Layer 2 of a small transformer language model trained on English Wikipedia (14 layers, counted from 0, width 96).
A neuron adds its activation times its output weights to the MLP's output. To switch it off is to set its activation to zero at one token and run the rest of the model.

Output weights of the MLP neurons that the questions are about. A number n stands for (n - 128) times 0.0033.
n45: 113, 154, 106, 128, 131, 123, 100, 159, 137, 130, 73, 95, 116, 148, 115, 155, 148, 139, 110, 149, 134, 94, 178, 167, 149, 123, 114, 145, 121, 114, 133, 115, 124, 135, 141, 134, 100, 112, 96, 116, 115, 125, 191, 129, 148, 174, 132, 146, 150, 132, 117, 113, 108, 134, 111, 158, 171, 134, 146, 84, 122, 107, 138, 158, 94, 103, 165, 117, 116, 114, 151, 109, 123, 187, 118, 156, 186, 113, 188, 90, 144, 59, 142, 98, 91, 94, 124, 124, 135, 173, 169, 131, 85, 99, 111, 128
n47: 123, 133, 131, 124, 151, 134, 106, 106, 113, 178, 168, 170, 113, 95, 119, 141, 117, 130, 167, 138, 97, 117, 135, 148, 135, 142, 163, 71, 158, 203, 139, 141, 156, 152, 99, 104, 123, 131, 119, 176, 99, 176, 111, 114, 153, 120, 144, 119, 119, 139, 120, 104, 102, 99, 104, 113, 154, 100, 89, 127, 150, 130, 95, 72, 146, 101, 137, 119, 117, 158, 118, 106, 146, 112, 134, 134, 82, 150, 131, 104, 89, 84, 142, 149, 133, 117, 146, 115, 160, 121, 135, 166, 200, 129, 132, 121
n56: 132, 127, 108, 116, 89, 126, 152, 150, 130, 153, 168, 128, 131, 108, 105, 139, 143, 126, 122, 105, 131, 132, 139, 88, 126, 126, 68, 147, 143, 124, 182, 128, 95, 81, 163, 136, 94, 124, 114, 111, 101, 79, 126, 143, 86, 171, 134, 89, 111, 131, 157, 100, 86, 148, 178, 178, 102, 116, 137, 140, 140, 131, 116, 135, 173, 116, 127, 158, 75, 138, 98, 86, 123, 136, 140, 139, 129, 176, 93, 114, 103, 174, 103, 88, 117, 107, 140, 193, 142, 154, 95, 112, 81, 128, 133, 132
n67: 160, 125, 91, 133, 161, 133, 158, 171, 128, 164, 116, 91, 92, 94, 140, 113, 146, 122, 192, 164, 80, 89, 129, 177, 148, 78, 104, 156, 119, 96, 111, 113, 111, 131, 169, 152, 111, 96, 67, 120, 143, 139, 96, 149, 162, 141, 138, 78, 105, 130, 109, 179, 152, 127, 132, 151, 165, 132, 89, 112, 146, 99, 150, 163, 141, 182, 127, 162, 109, 125, 93, 46, 127, 121, 138, 145, 155, 150, 115, 111, 134, 120, 165, 134, 101, 100, 134, 105, 127, 105, 153, 136, 109, 86, 133, 80
n79: 120, 60, 115, 119, 175, 87, 121, 140, 74, 114, 119, 127, 112, 146, 172, 146, 121, 67, 88, 142, 170, 99, 75, 160, 156, 126, 186, 118, 130, 183, 151, 158, 139, 107, 75, 187, 154, 106, 93, 138, 139, 188, 120, 144, 112, 142, 117, 132, 74, 112, 135, 134, 122, 102, 132, 123, 102, 99, 130, 158, 114, 77, 151, 151, 107, 154, 103, 116, 97, 133, 100, 92, 141, 169, 94, 178, 143, 149, 107, 134, 136, 151, 132, 119, 177, 179, 121, 89, 134, 110, 142, 162, 158, 149, 79, 189
n87: 125, 113, 126, 134, 192, 109, 106, 141, 162, 161, 114, 117, 123, 138, 183, 109, 117, 115, 165, 131, 149, 137, 116, 103, 131, 138, 180, 143, 169, 204, 120, 177, 119, 108, 147, 144, 72, 134, 142, 132, 189, 130, 119, 146, 117, 141, 141, 75, 97, 158, 170, 108, 135, 159, 134, 150, 133, 160, 136, 97, 127, 124, 131, 114, 137, 190, 104, 107, 154, 101, 127, 151, 117, 124, 119, 135, 135, 140, 150, 117, 123, 148, 149, 151, 128, 139, 137, 136, 74, 204, 93, 144, 104, 177, 105, 174
n89: 129, 110, 60, 97, 114, 138, 159, 141, 145, 127, 105, 93, 103, 85, 121, 114, 164, 125, 138, 160, 130, 158, 127, 129, 100, 144, 165, 134, 144, 122, 151, 133, 112, 51, 131, 53, 133, 136, 143, 152, 131, 150, 91, 190, 170, 175, 136, 147, 128, 141, 157, 176, 128, 125, 166, 129, 119, 152, 138, 131, 96, 114, 139, 114, 137, 114, 134, 138, 133, 133, 122, 137, 131, 87, 131, 132, 132, 170, 110, 173, 158, 116, 101, 102, 104, 134, 122, 73, 119, 180, 126, 102, 165, 109, 136, 118
n98: 119, 92, 88, 142, 160, 121, 146, 157, 128, 147, 114, 141, 101, 101, 142, 115, 169, 150, 100, 121, 141, 200, 94, 145, 126, 155, 83, 122, 112, 138, 118, 106, 135, 87, 127, 85, 139, 154, 126, 137, 94, 106, 139, 155, 136, 108, 143, 106, 169, 167, 110, 154, 113, 143, 114, 156, 127, 117, 131, 107, 136, 104, 83, 135, 126, 140, 96, 121, 146, 118, 119, 150, 119, 144, 100, 156, 138, 103, 123, 141, 162, 122, 105, 103, 152, 114, 79, 128, 138, 158, 120, 150, 154, 164, 166, 136
n108: 159, 150, 162, 167, 103, 160, 144, 135, 89, 77, 116, 164, 132, 173, 74, 161, 115, 110, 152, 137, 123, 143, 103, 87, 106, 134, 161, 127, 88, 132, 137, 119, 175, 129, 133, 130, 140, 138, 150, 139, 164, 159, 85, 101, 74, 95, 181, 131, 105, 108, 132, 148, 112, 96, 118, 140, 159, 132, 174, 93, 116, 107, 104, 129, 144, 113, 129, 104, 112, 130, 160, 150, 148, 138, 129, 142, 165, 112, 113, 144, 106, 150, 124, 108, 163, 134, 133, 208, 148, 118, 80, 114, 92, 154, 140, 89
n118: 126, 140, 112, 122, 116, 157, 103, 94, 140, 81, 125, 134, 97, 160, 96, 95, 148, 120, 119, 98, 151, 121, 160, 186, 136, 142, 131, 150, 132, 123, 137, 108, 98, 145, 165, 104, 79, 126, 134, 110, 193, 120, 150, 178, 123, 83, 140, 157, 93, 103, 112, 145, 130, 142, 130, 159, 105, 168, 137, 139, 151, 90, 139, 116, 140, 118, 110, 139, 128, 109, 152, 103, 138, 91, 150, 121, 170, 106, 136, 153, 106, 140, 150, 119, 141, 137, 139, 93, 177, 94, 154, 120, 120, 156, 138, 150
n133: 87, 156, 107, 71, 117, 132, 145, 140, 109, 105, 91, 144, 90, 104, 90, 183, 168, 114, 92, 109, 129, 121, 134, 107, 127, 84, 142, 159, 100, 112, 107, 153, 153, 137, 63, 129, 163, 144, 132, 124, 137, 112, 125, 101, 118, 117, 123, 159, 171, 136, 129, 86, 127, 155, 197, 128, 171, 144, 118, 159, 93, 156, 115, 101, 118, 126, 118, 139, 143, 141, 110, 142, 129, 108, 130, 137, 125, 76, 120, 115, 164, 174, 109, 117, 142, 128, 95, 112, 152, 141, 104, 85, 123, 134, 136, 147
n144: 143, 95, 81, 115, 120, 128, 123, 162, 114, 145, 132, 161, 114, 122, 141, 111, 101, 64, 103, 127, 124, 107, 147, 160, 96, 156, 137, 127, 165, 102, 113, 127, 124, 160, 138, 144, 99, 109, 82, 140, 114, 111, 143, 111, 155, 132, 132, 129, 101, 139, 100, 107, 60, 174, 92, 127, 147, 76, 129, 186, 138, 121, 161, 168, 136, 128, 160, 134, 108, 103, 138, 149, 142, 152, 128, 171, 161, 153, 133, 116, 120, 130, 128, 118, 141, 130, 124, 136, 178, 138, 100, 147, 86, 108, 115, 183
n148: 146, 118, 96, 165, 122, 137, 158, 143, 101, 111, 128, 112, 124, 192, 116, 124, 116, 140, 179, 134, 167, 163, 163, 109, 143, 151, 110, 163, 129, 133, 96, 134, 111, 109, 109, 163, 132, 127, 114, 125, 177, 125, 133, 102, 57, 115, 137, 142, 123, 157, 152, 128, 142, 103, 169, 125, 110, 116, 126, 118, 136, 108, 105, 144, 118, 124, 114, 98, 101, 112, 173, 77, 136, 92, 129, 152, 195, 115, 112, 150, 108, 152, 141, 138, 134, 118, 93, 151, 145, 145, 116, 132, 91, 140, 191, 140
n204: 167, 166, 144, 170, 159, 160, 113, 142, 92, 114, 149, 129, 179, 125, 134, 153, 144, 92, 115, 187, 129, 135, 97, 114, 106, 131, 131, 157, 133, 107, 135, 134, 108, 125, 127, 142, 125, 101, 125, 102, 65, 94, 137, 113, 141, 193, 124, 158, 165, 142, 124, 120, 171, 152, 104, 162, 161, 112, 79, 148, 90, 137, 92, 86, 110, 146, 106, 120, 168, 154, 109, 178, 176, 249, 140, 109, 81, 134, 112, 119, 170, 140, 149, 143, 117, 65, 147, 103, 136, 130, 148, 83, 118, 150, 148, 125
n241: 119, 107, 126, 139, 120, 123, 163, 114, 94, 139, 95, 112, 127, 138, 130, 118, 171, 152, 97, 172, 154, 147, 167, 139, 95, 165, 129, 86, 118, 118, 168, 149, 135, 104, 101, 100, 142, 108, 149, 170, 102, 76, 82, 150, 58, 104, 131, 132, 147, 125, 166, 127, 75, 132, 95, 132, 128, 108, 96, 92, 115, 150, 180, 102, 119, 103, 130, 143, 89, 112, 148, 139, 60, 108, 95, 146, 156, 132, 130, 130, 121, 150, 112, 182, 155, 109, 135, 145, 133, 143, 86, 124, 127, 90, 144, 122
n250: 170, 142, 122, 108, 154, 80, 148, 120, 123, 125, 144, 132, 182, 98, 140, 119, 151, 140, 122, 138, 99, 128, 92, 90, 132, 161, 141, 73, 106, 116, 94, 119, 59, 110, 118, 169, 116, 135, 168, 138, 127, 140, 124, 158, 128, 131, 186, 137, 141, 162, 124, 105, 115, 136, 105, 103, 141, 138, 87, 116, 129, 86, 116, 133, 118, 90, 133, 91, 166, 131, 134, 103, 141, 77, 102, 82, 152, 134, 127, 89, 113, 125, 95, 96, 127, 111, 167, 160, 149, 100, 178, 109, 142, 155, 139, 195

Each question names a token from some text and the token that comes next. It shows the activations a of the neurons there, in the order above. A number n stands for (n - 128) times 0.025.

Then comes g, the gradient of the next token's log-probability with respect to the MLP's output, scaled to length 1. A neuron's effect is roughly proportional to its activation times (output weights . g). A number n stands for (n - 128) times 0.0029.

" as", then "-b"
a: 128, 136, 128, 130, 143, 135, 128, 128, 128, 128, 128, 128, 129, 128, 128, 128
g: 162, 145, 100, 150, 104, 168, 62, 83, 110, 114, 144, 95, 106, 167, 80, 51, 150, 65, 162, 148, 84, 155, 84, 169, 149, 124, 36, 95, 110, 111, 73, 147, 139, 107, 110, 170, 87, 125, 148, 102, 124, 117, 99, 100, 100, 144, 109, 125, 171, 148, 160, 151, 60, 171, 167, 192, 138, 137, 91, 69, 167, 155, 171, 163, 113, 124, 137, 153, 117, 125, 154, 116, 46, 121, 137, 141, 107, 103, 129, 111, 161, 131, 192, 53, 147, 99, 82, 174, 110, 88, 81, 122, 105, 96, 148, 86
Which neuron, switched off, raises the next token's probability most? n79

" same", then " period"
a: 128, 115, 128, 130, 128, 128, 128, 136, 128, 128, 128, 128, 131, 128, 128, 128
g: 145, 175, 164, 178, 128, 112, 126, 193, 115, 134, 105, 77, 97, 155, 86, 118, 105, 139, 121, 175, 158, 170, 175, 119, 125, 185, 120, 137, 110, 202, 88, 159, 131, 96, 133, 124, 102, 171, 182, 116, 49, 149, 166, 107, 136, 166, 85, 114, 128, 147, 160, 86, 156, 143, 123, 132, 153, 179, 148, 108, 149, 92, 84, 154, 141, 99, 144, 96, 108, 143, 164, 146, 127, 161, 167, 136, 208, 135, 178, 109, 116, 31, 167, 176, 139, 183, 109, 92, 122, 129, 167, 79, 32, 130, 100, 167
Which two neurons, each switched off alone, lower its probability most, in order? n47, n148

" and", then " La"
a: 136, 128, 128, 126, 136, 136, 128, 128, 124, 128, 128, 128, 125, 128, 128, 128
g: 113, 95, 96, 175, 168, 78, 90, 104, 177, 219, 100, 137, 184, 147, 119, 114, 97, 148, 87, 94, 133, 100, 152, 116, 144, 153, 142, 123, 172, 133, 85, 87, 129, 107, 120, 168, 115, 94, 165, 87, 143, 55, 68, 76, 93, 245, 142, 108, 112, 104, 144, 115, 191, 157, 158, 125, 121, 123, 158, 113, 141, 110, 114, 163, 126, 184, 86, 166, 134, 85, 66, 142, 163, 81, 147, 151, 121, 163, 82, 108, 139, 88, 99, 156, 113, 137, 103, 79, 128, 142, 142, 133, 103, 81, 206, 145
Which neuron, switched off, lowers the next token's probability most? n87

" from", then " which"
a: 128, 128, 128, 123, 134, 123, 128, 140, 128, 121, 128, 128, 128, 128, 128, 128
g: 156, 46, 124, 112, 122, 86, 88, 106, 137, 145, 187, 72, 60, 107, 166, 190, 52, 109, 144, 110, 168, 123, 98, 138, 87, 138, 118, 104, 117, 148, 78, 119, 161, 104, 126, 76, 130, 130, 128, 111, 109, 87, 143, 122, 162, 118, 77, 135, 146, 118, 109, 200, 125, 57, 139, 112, 187, 146, 108, 131, 115, 121, 51, 73, 93, 91, 114, 61, 105, 84, 108, 141, 201, 121, 75, 117, 133, 143, 135, 156, 132, 206, 145, 135, 166, 170, 156, 129, 112, 94, 139, 159, 79, 94, 100, 177
Which neuron, switched off, lowers the next token's probability most? n79

"he", then "k"
a: 128, 128, 130, 128, 128, 128, 128, 128, 84, 128, 128, 132, 106, 121, 128, 121
g: 134, 170, 161, 60, 115, 134, 131, 76, 134, 136, 206, 166, 141, 102, 99, 63, 64, 92, 57, 93, 126, 179, 104, 116, 121, 101, 83, 85, 99, 184, 81, 102, 123, 130, 103, 180, 125, 134, 144, 158, 143, 89, 116, 81, 158, 111, 189, 95, 80, 142, 94, 121, 133, 164, 108, 96, 82, 133, 149, 195, 142, 168, 133, 127, 109, 122, 65, 102, 144, 152, 170, 75, 159, 178, 167, 89, 91, 175, 132, 100, 105, 129, 130, 131, 100, 89, 148, 137, 98, 56, 125, 117, 103, 186, 69, 130
Which neuron, switched off, lowers the next token's probability most? n148

"le", then " those"
a: 128, 128, 128, 128, 128, 128, 121, 128, 113, 128, 128, 128, 128, 128, 94, 128
g: 62, 134, 91, 115, 171, 138, 145, 94, 125, 109, 123, 148, 68, 132, 119, 119, 142, 91, 214, 138, 139, 62, 130, 91, 121, 147, 136, 185, 42, 133, 140, 47, 162, 83, 121, 57, 90, 93, 99, 141, 152, 137, 170, 129, 107, 77, 26, 118, 98, 91, 72, 157, 179, 105, 98, 151, 135, 103, 143, 145, 90, 126, 92, 166, 120, 109, 150, 120, 144, 180, 148, 140, 130, 144, 109, 86, 176, 116, 151, 130, 86, 120, 179, 119, 152, 162, 105, 136, 130, 110, 184, 74, 190, 135, 101, 104
Which neuron, switched off, lowers the next token's probability most? n241

"arm", then "ing."
a: 128, 128, 128, 129, 128, 128, 128, 123, 128, 150, 122, 171, 128, 128, 128, 115
g: 119, 120, 57, 139, 186, 77, 196, 117, 123, 176, 100, 149, 159, 159, 142, 168, 118, 144, 69, 131, 109, 132, 160, 138, 131, 101, 150, 153, 102, 96, 140, 88, 108, 183, 164, 168, 149, 103, 113, 171, 168, 121, 181, 190, 179, 77, 97, 162, 126, 184, 137, 73, 167, 120, 96, 145, 147, 96, 168, 176, 195, 184, 128, 156, 74, 171, 156, 114, 163, 96, 86, 79, 144, 93, 107, 112, 141, 174, 120, 132, 173, 125, 93, 84, 103, 141, 107, 86, 77, 145, 152, 211, 153, 137, 140, 98
Which neuron, switched off, lowers the next token's probability most? n144

"e", then "era"
a: 127, 128, 128, 121, 128, 128, 128, 120, 128, 138, 128, 128, 128, 128, 93, 128
g: 123, 143, 111, 112, 155, 181, 155, 96, 147, 78, 102, 169, 123, 129, 133, 167, 70, 166, 151, 139, 150, 161, 120, 152, 214, 111, 152, 85, 132, 202, 110, 40, 128, 158, 130, 139, 115, 94, 108, 86, 157, 146, 122, 146, 134, 148, 95, 74, 160, 166, 142, 66, 148, 112, 119, 75, 153, 87, 114, 144, 162, 115, 138, 141, 94, 98, 146, 136, 110, 202, 179, 130, 144, 166, 121, 103, 130, 53, 58, 75, 162, 165, 133, 123, 178, 192, 119, 134, 122, 79, 169, 128, 91, 79, 57, 96
Which neuron, switched off, lowers the next token's probability most? n241

" by", then " his"
a: 129, 128, 128, 139, 128, 122, 126, 130, 128, 127, 144, 128, 128, 128, 128, 128
g: 69, 104, 108, 119, 121, 105, 123, 96, 82, 142, 218, 112, 55, 27, 156, 202, 107, 163, 91, 125, 98, 81, 99, 113, 175, 74, 159, 140, 101, 66, 154, 139, 199, 131, 164, 104, 81, 159, 160, 114, 154, 105, 118, 149, 176, 125, 142, 109, 121, 146, 84, 118, 121, 103, 127, 162, 200, 132, 141, 89, 147, 120, 203, 96, 164, 140, 177, 102, 170, 55, 130, 65, 107, 96, 88, 161, 116, 138, 139, 122, 129, 125, 130, 133, 96, 120, 123, 161, 137, 96, 139, 137, 148, 116, 147, 183
Which two neurons, each switched off alone, lower its probability most, in order? n67, n133

" med", then "ic"
a: 127, 128, 128, 128, 128, 128, 128, 128, 118, 120, 128, 128, 128, 128, 128, 131
g: 80, 132, 127, 118, 127, 231, 98, 99, 125, 141, 80, 118, 101, 163, 54, 97, 137, 124, 185, 147, 116, 89, 111, 165, 95, 95, 114, 118, 24, 131, 148, 146, 94, 118, 132, 166, 117, 160, 135, 160, 102, 154, 100, 137, 143, 75, 143, 118, 149, 58, 136, 104, 196, 129, 112, 101, 129, 123, 230, 131, 115, 152, 74, 98, 84, 53, 154, 124, 140, 81, 172, 151, 176, 98, 112, 97, 132, 162, 142, 80, 92, 146, 129, 104, 138, 158, 77, 131, 132, 63, 126, 93, 120, 169, 114, 157
Which neuron, switched off, raises the next token's probability most? n108

" D", then "anc"
a: 146, 128, 128, 128, 128, 128, 128, 126, 125, 116, 128, 128, 139, 128, 128, 128
g: 184, 151, 165, 131, 173, 146, 58, 109, 143, 137, 109, 194, 150, 84, 134, 208, 113, 92, 114, 147, 117, 125, 144, 133, 141, 119, 118, 172, 130, 89, 112, 143, 165, 106, 97, 216, 159, 111, 112, 171, 118, 125, 104, 193, 140, 86, 171, 166, 113, 106, 124, 75, 90, 169, 111, 152, 222, 145, 156, 125, 160, 81, 173, 84, 133, 110, 129, 100, 196, 98, 126, 100, 137, 101, 114, 81, 169, 73, 105, 112, 86, 47, 93, 129, 148, 182, 89, 171, 135, 142, 135, 160, 111, 73, 130, 129
Which neuron, switched off, lowers the next token's probability most? n45

" m", then "ilit"
a: 131, 128, 128, 128, 128, 128, 6, 128, 127, 128, 128, 128, 131, 128, 128, 128
g: 102, 156, 115, 188, 118, 139, 129, 165, 94, 120, 136, 135, 128, 145, 93, 111, 60, 198, 160, 142, 144, 95, 111, 110, 85, 124, 128, 214, 108, 95, 35, 121, 158, 84, 120, 99, 104, 106, 126, 180, 104, 84, 157, 83, 163, 110, 66, 156, 127, 159, 87, 103, 162, 121, 191, 129, 115, 121, 106, 84, 161, 111, 65, 33, 110, 114, 124, 92, 112, 141, 116, 149, 124, 181, 112, 110, 76, 98, 113, 77, 168, 169, 143, 143, 127, 173, 145, 194, 211, 101, 119, 111, 109, 132, 99, 123
Which neuron, switched off, lowers the next token's probability most? n89

"ung", then "le,"
a: 141, 128, 128, 128, 128, 135, 128, 117, 128, 130, 128, 128, 128, 128, 128, 128
g: 124, 91, 177, 145, 137, 82, 177, 149, 121, 95, 90, 112, 137, 137, 191, 128, 103, 129, 154, 53, 121, 77, 90, 106, 192, 127, 142, 129, 136, 147, 123, 166, 90, 139, 145, 141, 83, 117, 84, 172, 158, 125, 175, 143, 141, 112, 143, 116, 156, 107, 83, 180, 77, 83, 99, 133, 117, 108, 94, 108, 146, 205, 167, 128, 124, 212, 189, 127, 112, 166, 110, 150, 127, 141, 101, 176, 165, 197, 186, 145, 159, 122, 96, 131, 93, 130, 163, 102, 235, 141, 142, 153, 73, 160, 172, 169
Which neuron, switched off, lowers the next token's probability most? n45

" guard", then " famil"
a: 128, 128, 128, 128, 128, 128, 128, 128, 128, 91, 140, 128, 128, 128, 128, 128
g: 97, 164, 123, 108, 203, 164, 183, 138, 124, 164, 157, 203, 125, 140, 100, 75, 161, 83, 135, 151, 157, 148, 170, 137, 136, 101, 60, 203, 139, 119, 173, 124, 131, 100, 100, 145, 186, 112, 168, 148, 150, 134, 165, 188, 84, 162, 127, 105, 97, 134, 115, 155, 239, 120, 125, 122, 124, 94, 148, 139, 160, 124, 166, 108, 125, 100, 98, 70, 144, 130, 99, 117, 175, 171, 208, 126, 194, 165, 105, 96, 202, 141, 174, 135, 107, 167, 159, 120, 119, 72, 127, 110, 126, 128, 105, 139
Which neuron, switched off, raises the next token's probability most? n118

"ensive", then " and"
a: 128, 135, 114, 128, 128, 121, 128, 128, 128, 128, 151, 128, 128, 128, 128, 128
g: 150, 101, 141, 93, 130, 120, 154, 108, 117, 134, 152, 107, 91, 119, 133, 160, 126, 110, 190, 151, 235, 137, 150, 152, 145, 45, 100, 170, 189, 216, 154, 129, 131, 132, 150, 119, 109, 186, 151, 155, 130, 125, 65, 113, 144, 127, 120, 57, 86, 155, 202, 135, 132, 102, 157, 193, 127, 211, 180, 150, 139, 108, 125, 110, 122, 138, 89, 124, 82, 108, 139, 120, 152, 163, 160, 127, 99, 158, 144, 156, 159, 128, 83, 70, 110, 170, 101, 104, 64, 101, 110, 119, 95, 192, 118, 84
Which neuron, switched off, raises the next token's probability most? n56

" on", then " William"
a: 128, 128, 129, 80, 128, 131, 128, 131, 128, 117, 128, 128, 128, 128, 135, 126
g: 172, 101, 92, 112, 80, 132, 101, 109, 193, 165, 84, 132, 122, 169, 114, 85, 121, 106, 118, 164, 136, 114, 136, 91, 150, 162, 200, 171, 159, 131, 150, 122, 98, 102, 187, 149, 149, 174, 94, 99, 174, 35, 116, 98, 94, 106, 150, 121, 202, 63, 150, 123, 172, 148, 154, 110, 181, 156, 70, 124, 47, 171, 140, 97, 157, 150, 160, 110, 126, 59, 109, 174, 136, 129, 127, 154, 108, 100, 97, 105, 143, 164, 60, 128, 87, 66, 136, 173, 98, 176, 153, 150, 145, 117, 139, 125
Which neuron, switched off, lowers the next token's probability most? n67

" 188", then "0"
a: 128, 118, 128, 128, 128, 128, 96, 127, 128, 128, 128, 128, 140, 128, 128, 128
g: 128, 149, 148, 65, 131, 131, 118, 123, 175, 87, 155, 101, 113, 120, 171, 164, 145, 172, 125, 133, 168, 123, 62, 106, 71, 165, 145, 172, 61, 139, 107, 147, 93, 138, 140, 177, 54, 95, 93, 138, 156, 130, 91, 117, 99, 143, 131, 53, 85, 125, 103, 113, 45, 149, 130, 66, 85, 113, 121, 79, 75, 164, 181, 177, 139, 135, 103, 103, 185, 158, 154, 101, 28, 121, 125, 104, 161, 93, 144, 139, 150, 126, 158, 197, 80, 154, 136, 120, 100, 138, 121, 113, 144, 167, 143, 74
Which two neurons, each switched off alone, lower its probability most, in order? n47, n89

"un", then "el"
a: 128, 128, 143, 128, 128, 128, 128, 128, 128, 128, 128, 128, 128, 128, 128, 128
g: 72, 89, 92, 167, 164, 140, 143, 124, 97, 101, 126, 134, 109, 121, 167, 119, 125, 162, 114, 116, 71, 127, 95, 181, 155, 93, 153, 153, 107, 54, 135, 121, 130, 95, 119, 196, 128, 152, 145, 161, 119, 101, 157, 157, 117, 78, 110, 136, 136, 205, 188, 65, 58, 186, 80, 146, 93, 93, 181, 145, 148, 108, 148, 116, 120, 120, 142, 114, 142, 153, 120, 75, 102, 135, 126, 127, 79, 134, 98, 149, 164, 223, 112, 178, 149, 37, 141, 85, 194, 135, 73, 120, 108, 122, 182, 144
Which neuron, switched off, lowers the next token's probability most? n56

" the", then " ter"
a: 128, 132, 128, 131, 128, 130, 122, 132, 128, 128, 128, 128, 156, 128, 131, 128
g: 71, 205, 97, 156, 146, 146, 182, 152, 43, 224, 145, 157, 126, 94, 125, 127, 97, 88, 194, 153, 129, 139, 158, 237, 72, 137, 122, 150, 134, 122, 201, 86, 120, 197, 122, 116, 138, 172, 184, 127, 74, 151, 130, 132, 94, 162, 196, 59, 125, 133, 150, 145, 186, 115, 132, 96, 101, 103, 164, 138, 102, 124, 101, 122, 104, 177, 91, 96, 133, 104, 122, 144, 168, 87, 159, 129, 129, 146, 134, 156, 86, 137, 133, 118, 106, 165, 89, 133, 131, 113, 121, 146, 115, 148, 117, 152
Which neuron, switched off, lowers the next token's probability most? n148

",", then " V"
a: 128, 128, 128, 128, 138, 128, 128, 128, 124, 128, 128, 128, 128, 128, 128, 128
g: 154, 196, 80, 168, 153, 117, 92, 134, 105, 141, 91, 177, 116, 139, 132, 88, 141, 138, 82, 100, 137, 159, 103, 140, 100, 118, 115, 104, 134, 172, 140, 162, 150, 62, 99, 186, 197, 98, 152, 152, 127, 132, 93, 117, 118, 74, 147, 118, 109, 80, 118, 109, 174, 73, 141, 90, 87, 150, 125, 89, 55, 173, 88, 105, 173, 150, 109, 57, 114, 107, 67, 66, 156, 146, 109, 179, 127, 93, 109, 128, 95, 163, 162, 200, 125, 186, 157, 167, 33, 134, 145, 106, 134, 148, 100, 137
Which neuron, switched off, lowers the next token's probability most? n79

" as", then " cent"
a: 128, 135, 122, 128, 126, 114, 128, 135, 128, 128, 128, 128, 127, 130, 139, 128
g: 185, 121, 110, 99, 118, 138, 165, 110, 139, 102, 151, 96, 167, 171, 153, 164, 79, 133, 160, 111, 175, 136, 182, 197, 123, 125, 155, 100, 106, 89, 86, 122, 116, 219, 74, 130, 154, 64, 108, 71, 182, 156, 149, 95, 29, 133, 96, 95, 94, 144, 120, 153, 130, 101, 173, 94, 179, 116, 113, 159, 152, 141, 87, 97, 150, 138, 141, 125, 100, 131, 71, 134, 173, 128, 164, 95, 142, 183, 122, 86, 173, 181, 115, 191, 174, 134, 125, 143, 172, 159, 107, 129, 125, 156, 60, 162
Which neuron, switched off, raises the next token's probability most? n98

" class", then "ify"
a: 128, 128, 129, 133, 128, 123, 128, 118, 115, 111, 128, 128, 128, 128, 128, 128
g: 151, 130, 129, 157, 46, 110, 118, 161, 145, 139, 176, 164, 172, 157, 190, 157, 132, 95, 125, 150, 148, 145, 114, 78, 129, 160, 161, 165, 115, 146, 149, 77, 43, 180, 119, 133, 135, 175, 167, 93, 113, 97, 142, 71, 124, 216, 182, 164, 174, 134, 92, 102, 84, 169, 83, 132, 122, 158, 129, 180, 185, 164, 74, 71, 132, 194, 104, 146, 107, 116, 198, 101, 110, 115, 110, 97, 96, 147, 85, 101, 153, 183, 101, 102, 129, 139, 64, 108, 105, 133, 133, 153, 167, 142, 122, 133
Which neuron, switched off, raises the next token's probability most? n67

" called", then " by"
a: 126, 128, 128, 130, 130, 134, 126, 133, 138, 128, 128, 128, 118, 128, 128, 128
g: 82, 74, 156, 87, 102, 155, 135, 83, 129, 121, 142, 169, 128, 85, 50, 143, 84, 168, 161, 171, 74, 151, 153, 142, 149, 102, 145, 143, 109, 98, 161, 152, 132, 199, 106, 149, 160, 176, 116, 138, 121, 110, 117, 198, 175, 102, 116, 111, 157, 168, 161, 153, 133, 164, 99, 190, 186, 142, 116, 100, 143, 19, 162, 152, 135, 59, 127, 147, 62, 94, 186, 89, 108, 128, 156, 89, 121, 121, 117, 92, 145, 105, 112, 132, 180, 146, 130, 206, 142, 112, 80, 116, 150, 95, 91, 135
Which neuron, switched off, lowers the next token's probability most? n108

" to", then " Tamil"
a: 128, 128, 128, 119, 128, 128, 66, 128, 127, 128, 138, 128, 128, 128, 117, 128
g: 130, 199, 128, 151, 60, 139, 99, 190, 178, 61, 61, 171, 125, 183, 148, 74, 96, 131, 91, 109, 158, 133, 104, 140, 113, 148, 157, 196, 214, 129, 143, 142, 144, 145, 89, 132, 134, 121, 174, 118, 125, 171, 151, 74, 155, 138, 125, 58, 100, 103, 127, 140, 120, 145, 98, 62, 110, 152, 143, 176, 189, 90, 165, 74, 118, 89, 89, 141, 178, 146, 110, 116, 120, 134, 128, 146, 130, 142, 181, 106, 142, 107, 60, 88, 161, 119, 175, 132, 146, 141, 194, 167, 77, 102, 122, 121
Which neuron, switched off, lowers the next token's probability most? n89

"osh", then " S"
a: 128, 128, 139, 128, 128, 128, 128, 128, 129, 142, 142, 128, 128, 128, 128, 118
g: 142, 126, 102, 81, 133, 96, 119, 153, 162, 103, 72, 171, 79, 92, 41, 100, 114, 136, 135, 135, 143, 169, 128, 102, 118, 217, 73, 89, 104, 136, 149, 192, 91, 95, 116, 71, 105, 151, 177, 134, 141, 84, 131, 99, 125, 155, 157, 84, 178, 109, 72, 127, 185, 171, 178, 59, 145, 124, 160, 104, 139, 110, 100, 145, 127, 77, 82, 126, 96, 127, 124, 173, 114, 67, 115, 146, 109, 103, 79, 132, 128, 134, 149, 204, 126, 140, 64, 179, 108, 106, 100, 180, 183, 129, 120, 154
Which neuron, switched off, lowers the next token's probability most? n133

"mer", then " was"
a: 128, 128, 122, 127, 129, 128, 128, 128, 77, 127, 128, 131, 128, 128, 128, 128
g: 117, 139, 103, 111, 161, 192, 61, 86, 114, 147, 130, 150, 76, 142, 144, 138, 100, 180, 77, 102, 115, 99, 154, 176, 105, 101, 80, 145, 143, 162, 121, 120, 203, 147, 173, 97, 161, 151, 76, 177, 126, 63, 141, 83, 162, 150, 196, 90, 144, 140, 146, 120, 156, 88, 160, 168, 128, 156, 116, 129, 104, 117, 106, 69, 83, 157, 145, 144, 140, 157, 123, 144, 120, 150, 79, 74, 114, 118, 111, 158, 60, 56, 31, 175, 135, 144, 170, 122, 69, 69, 169, 135, 144, 124, 124, 113
Which neuron, switched off, lowers the next token's probability most? n108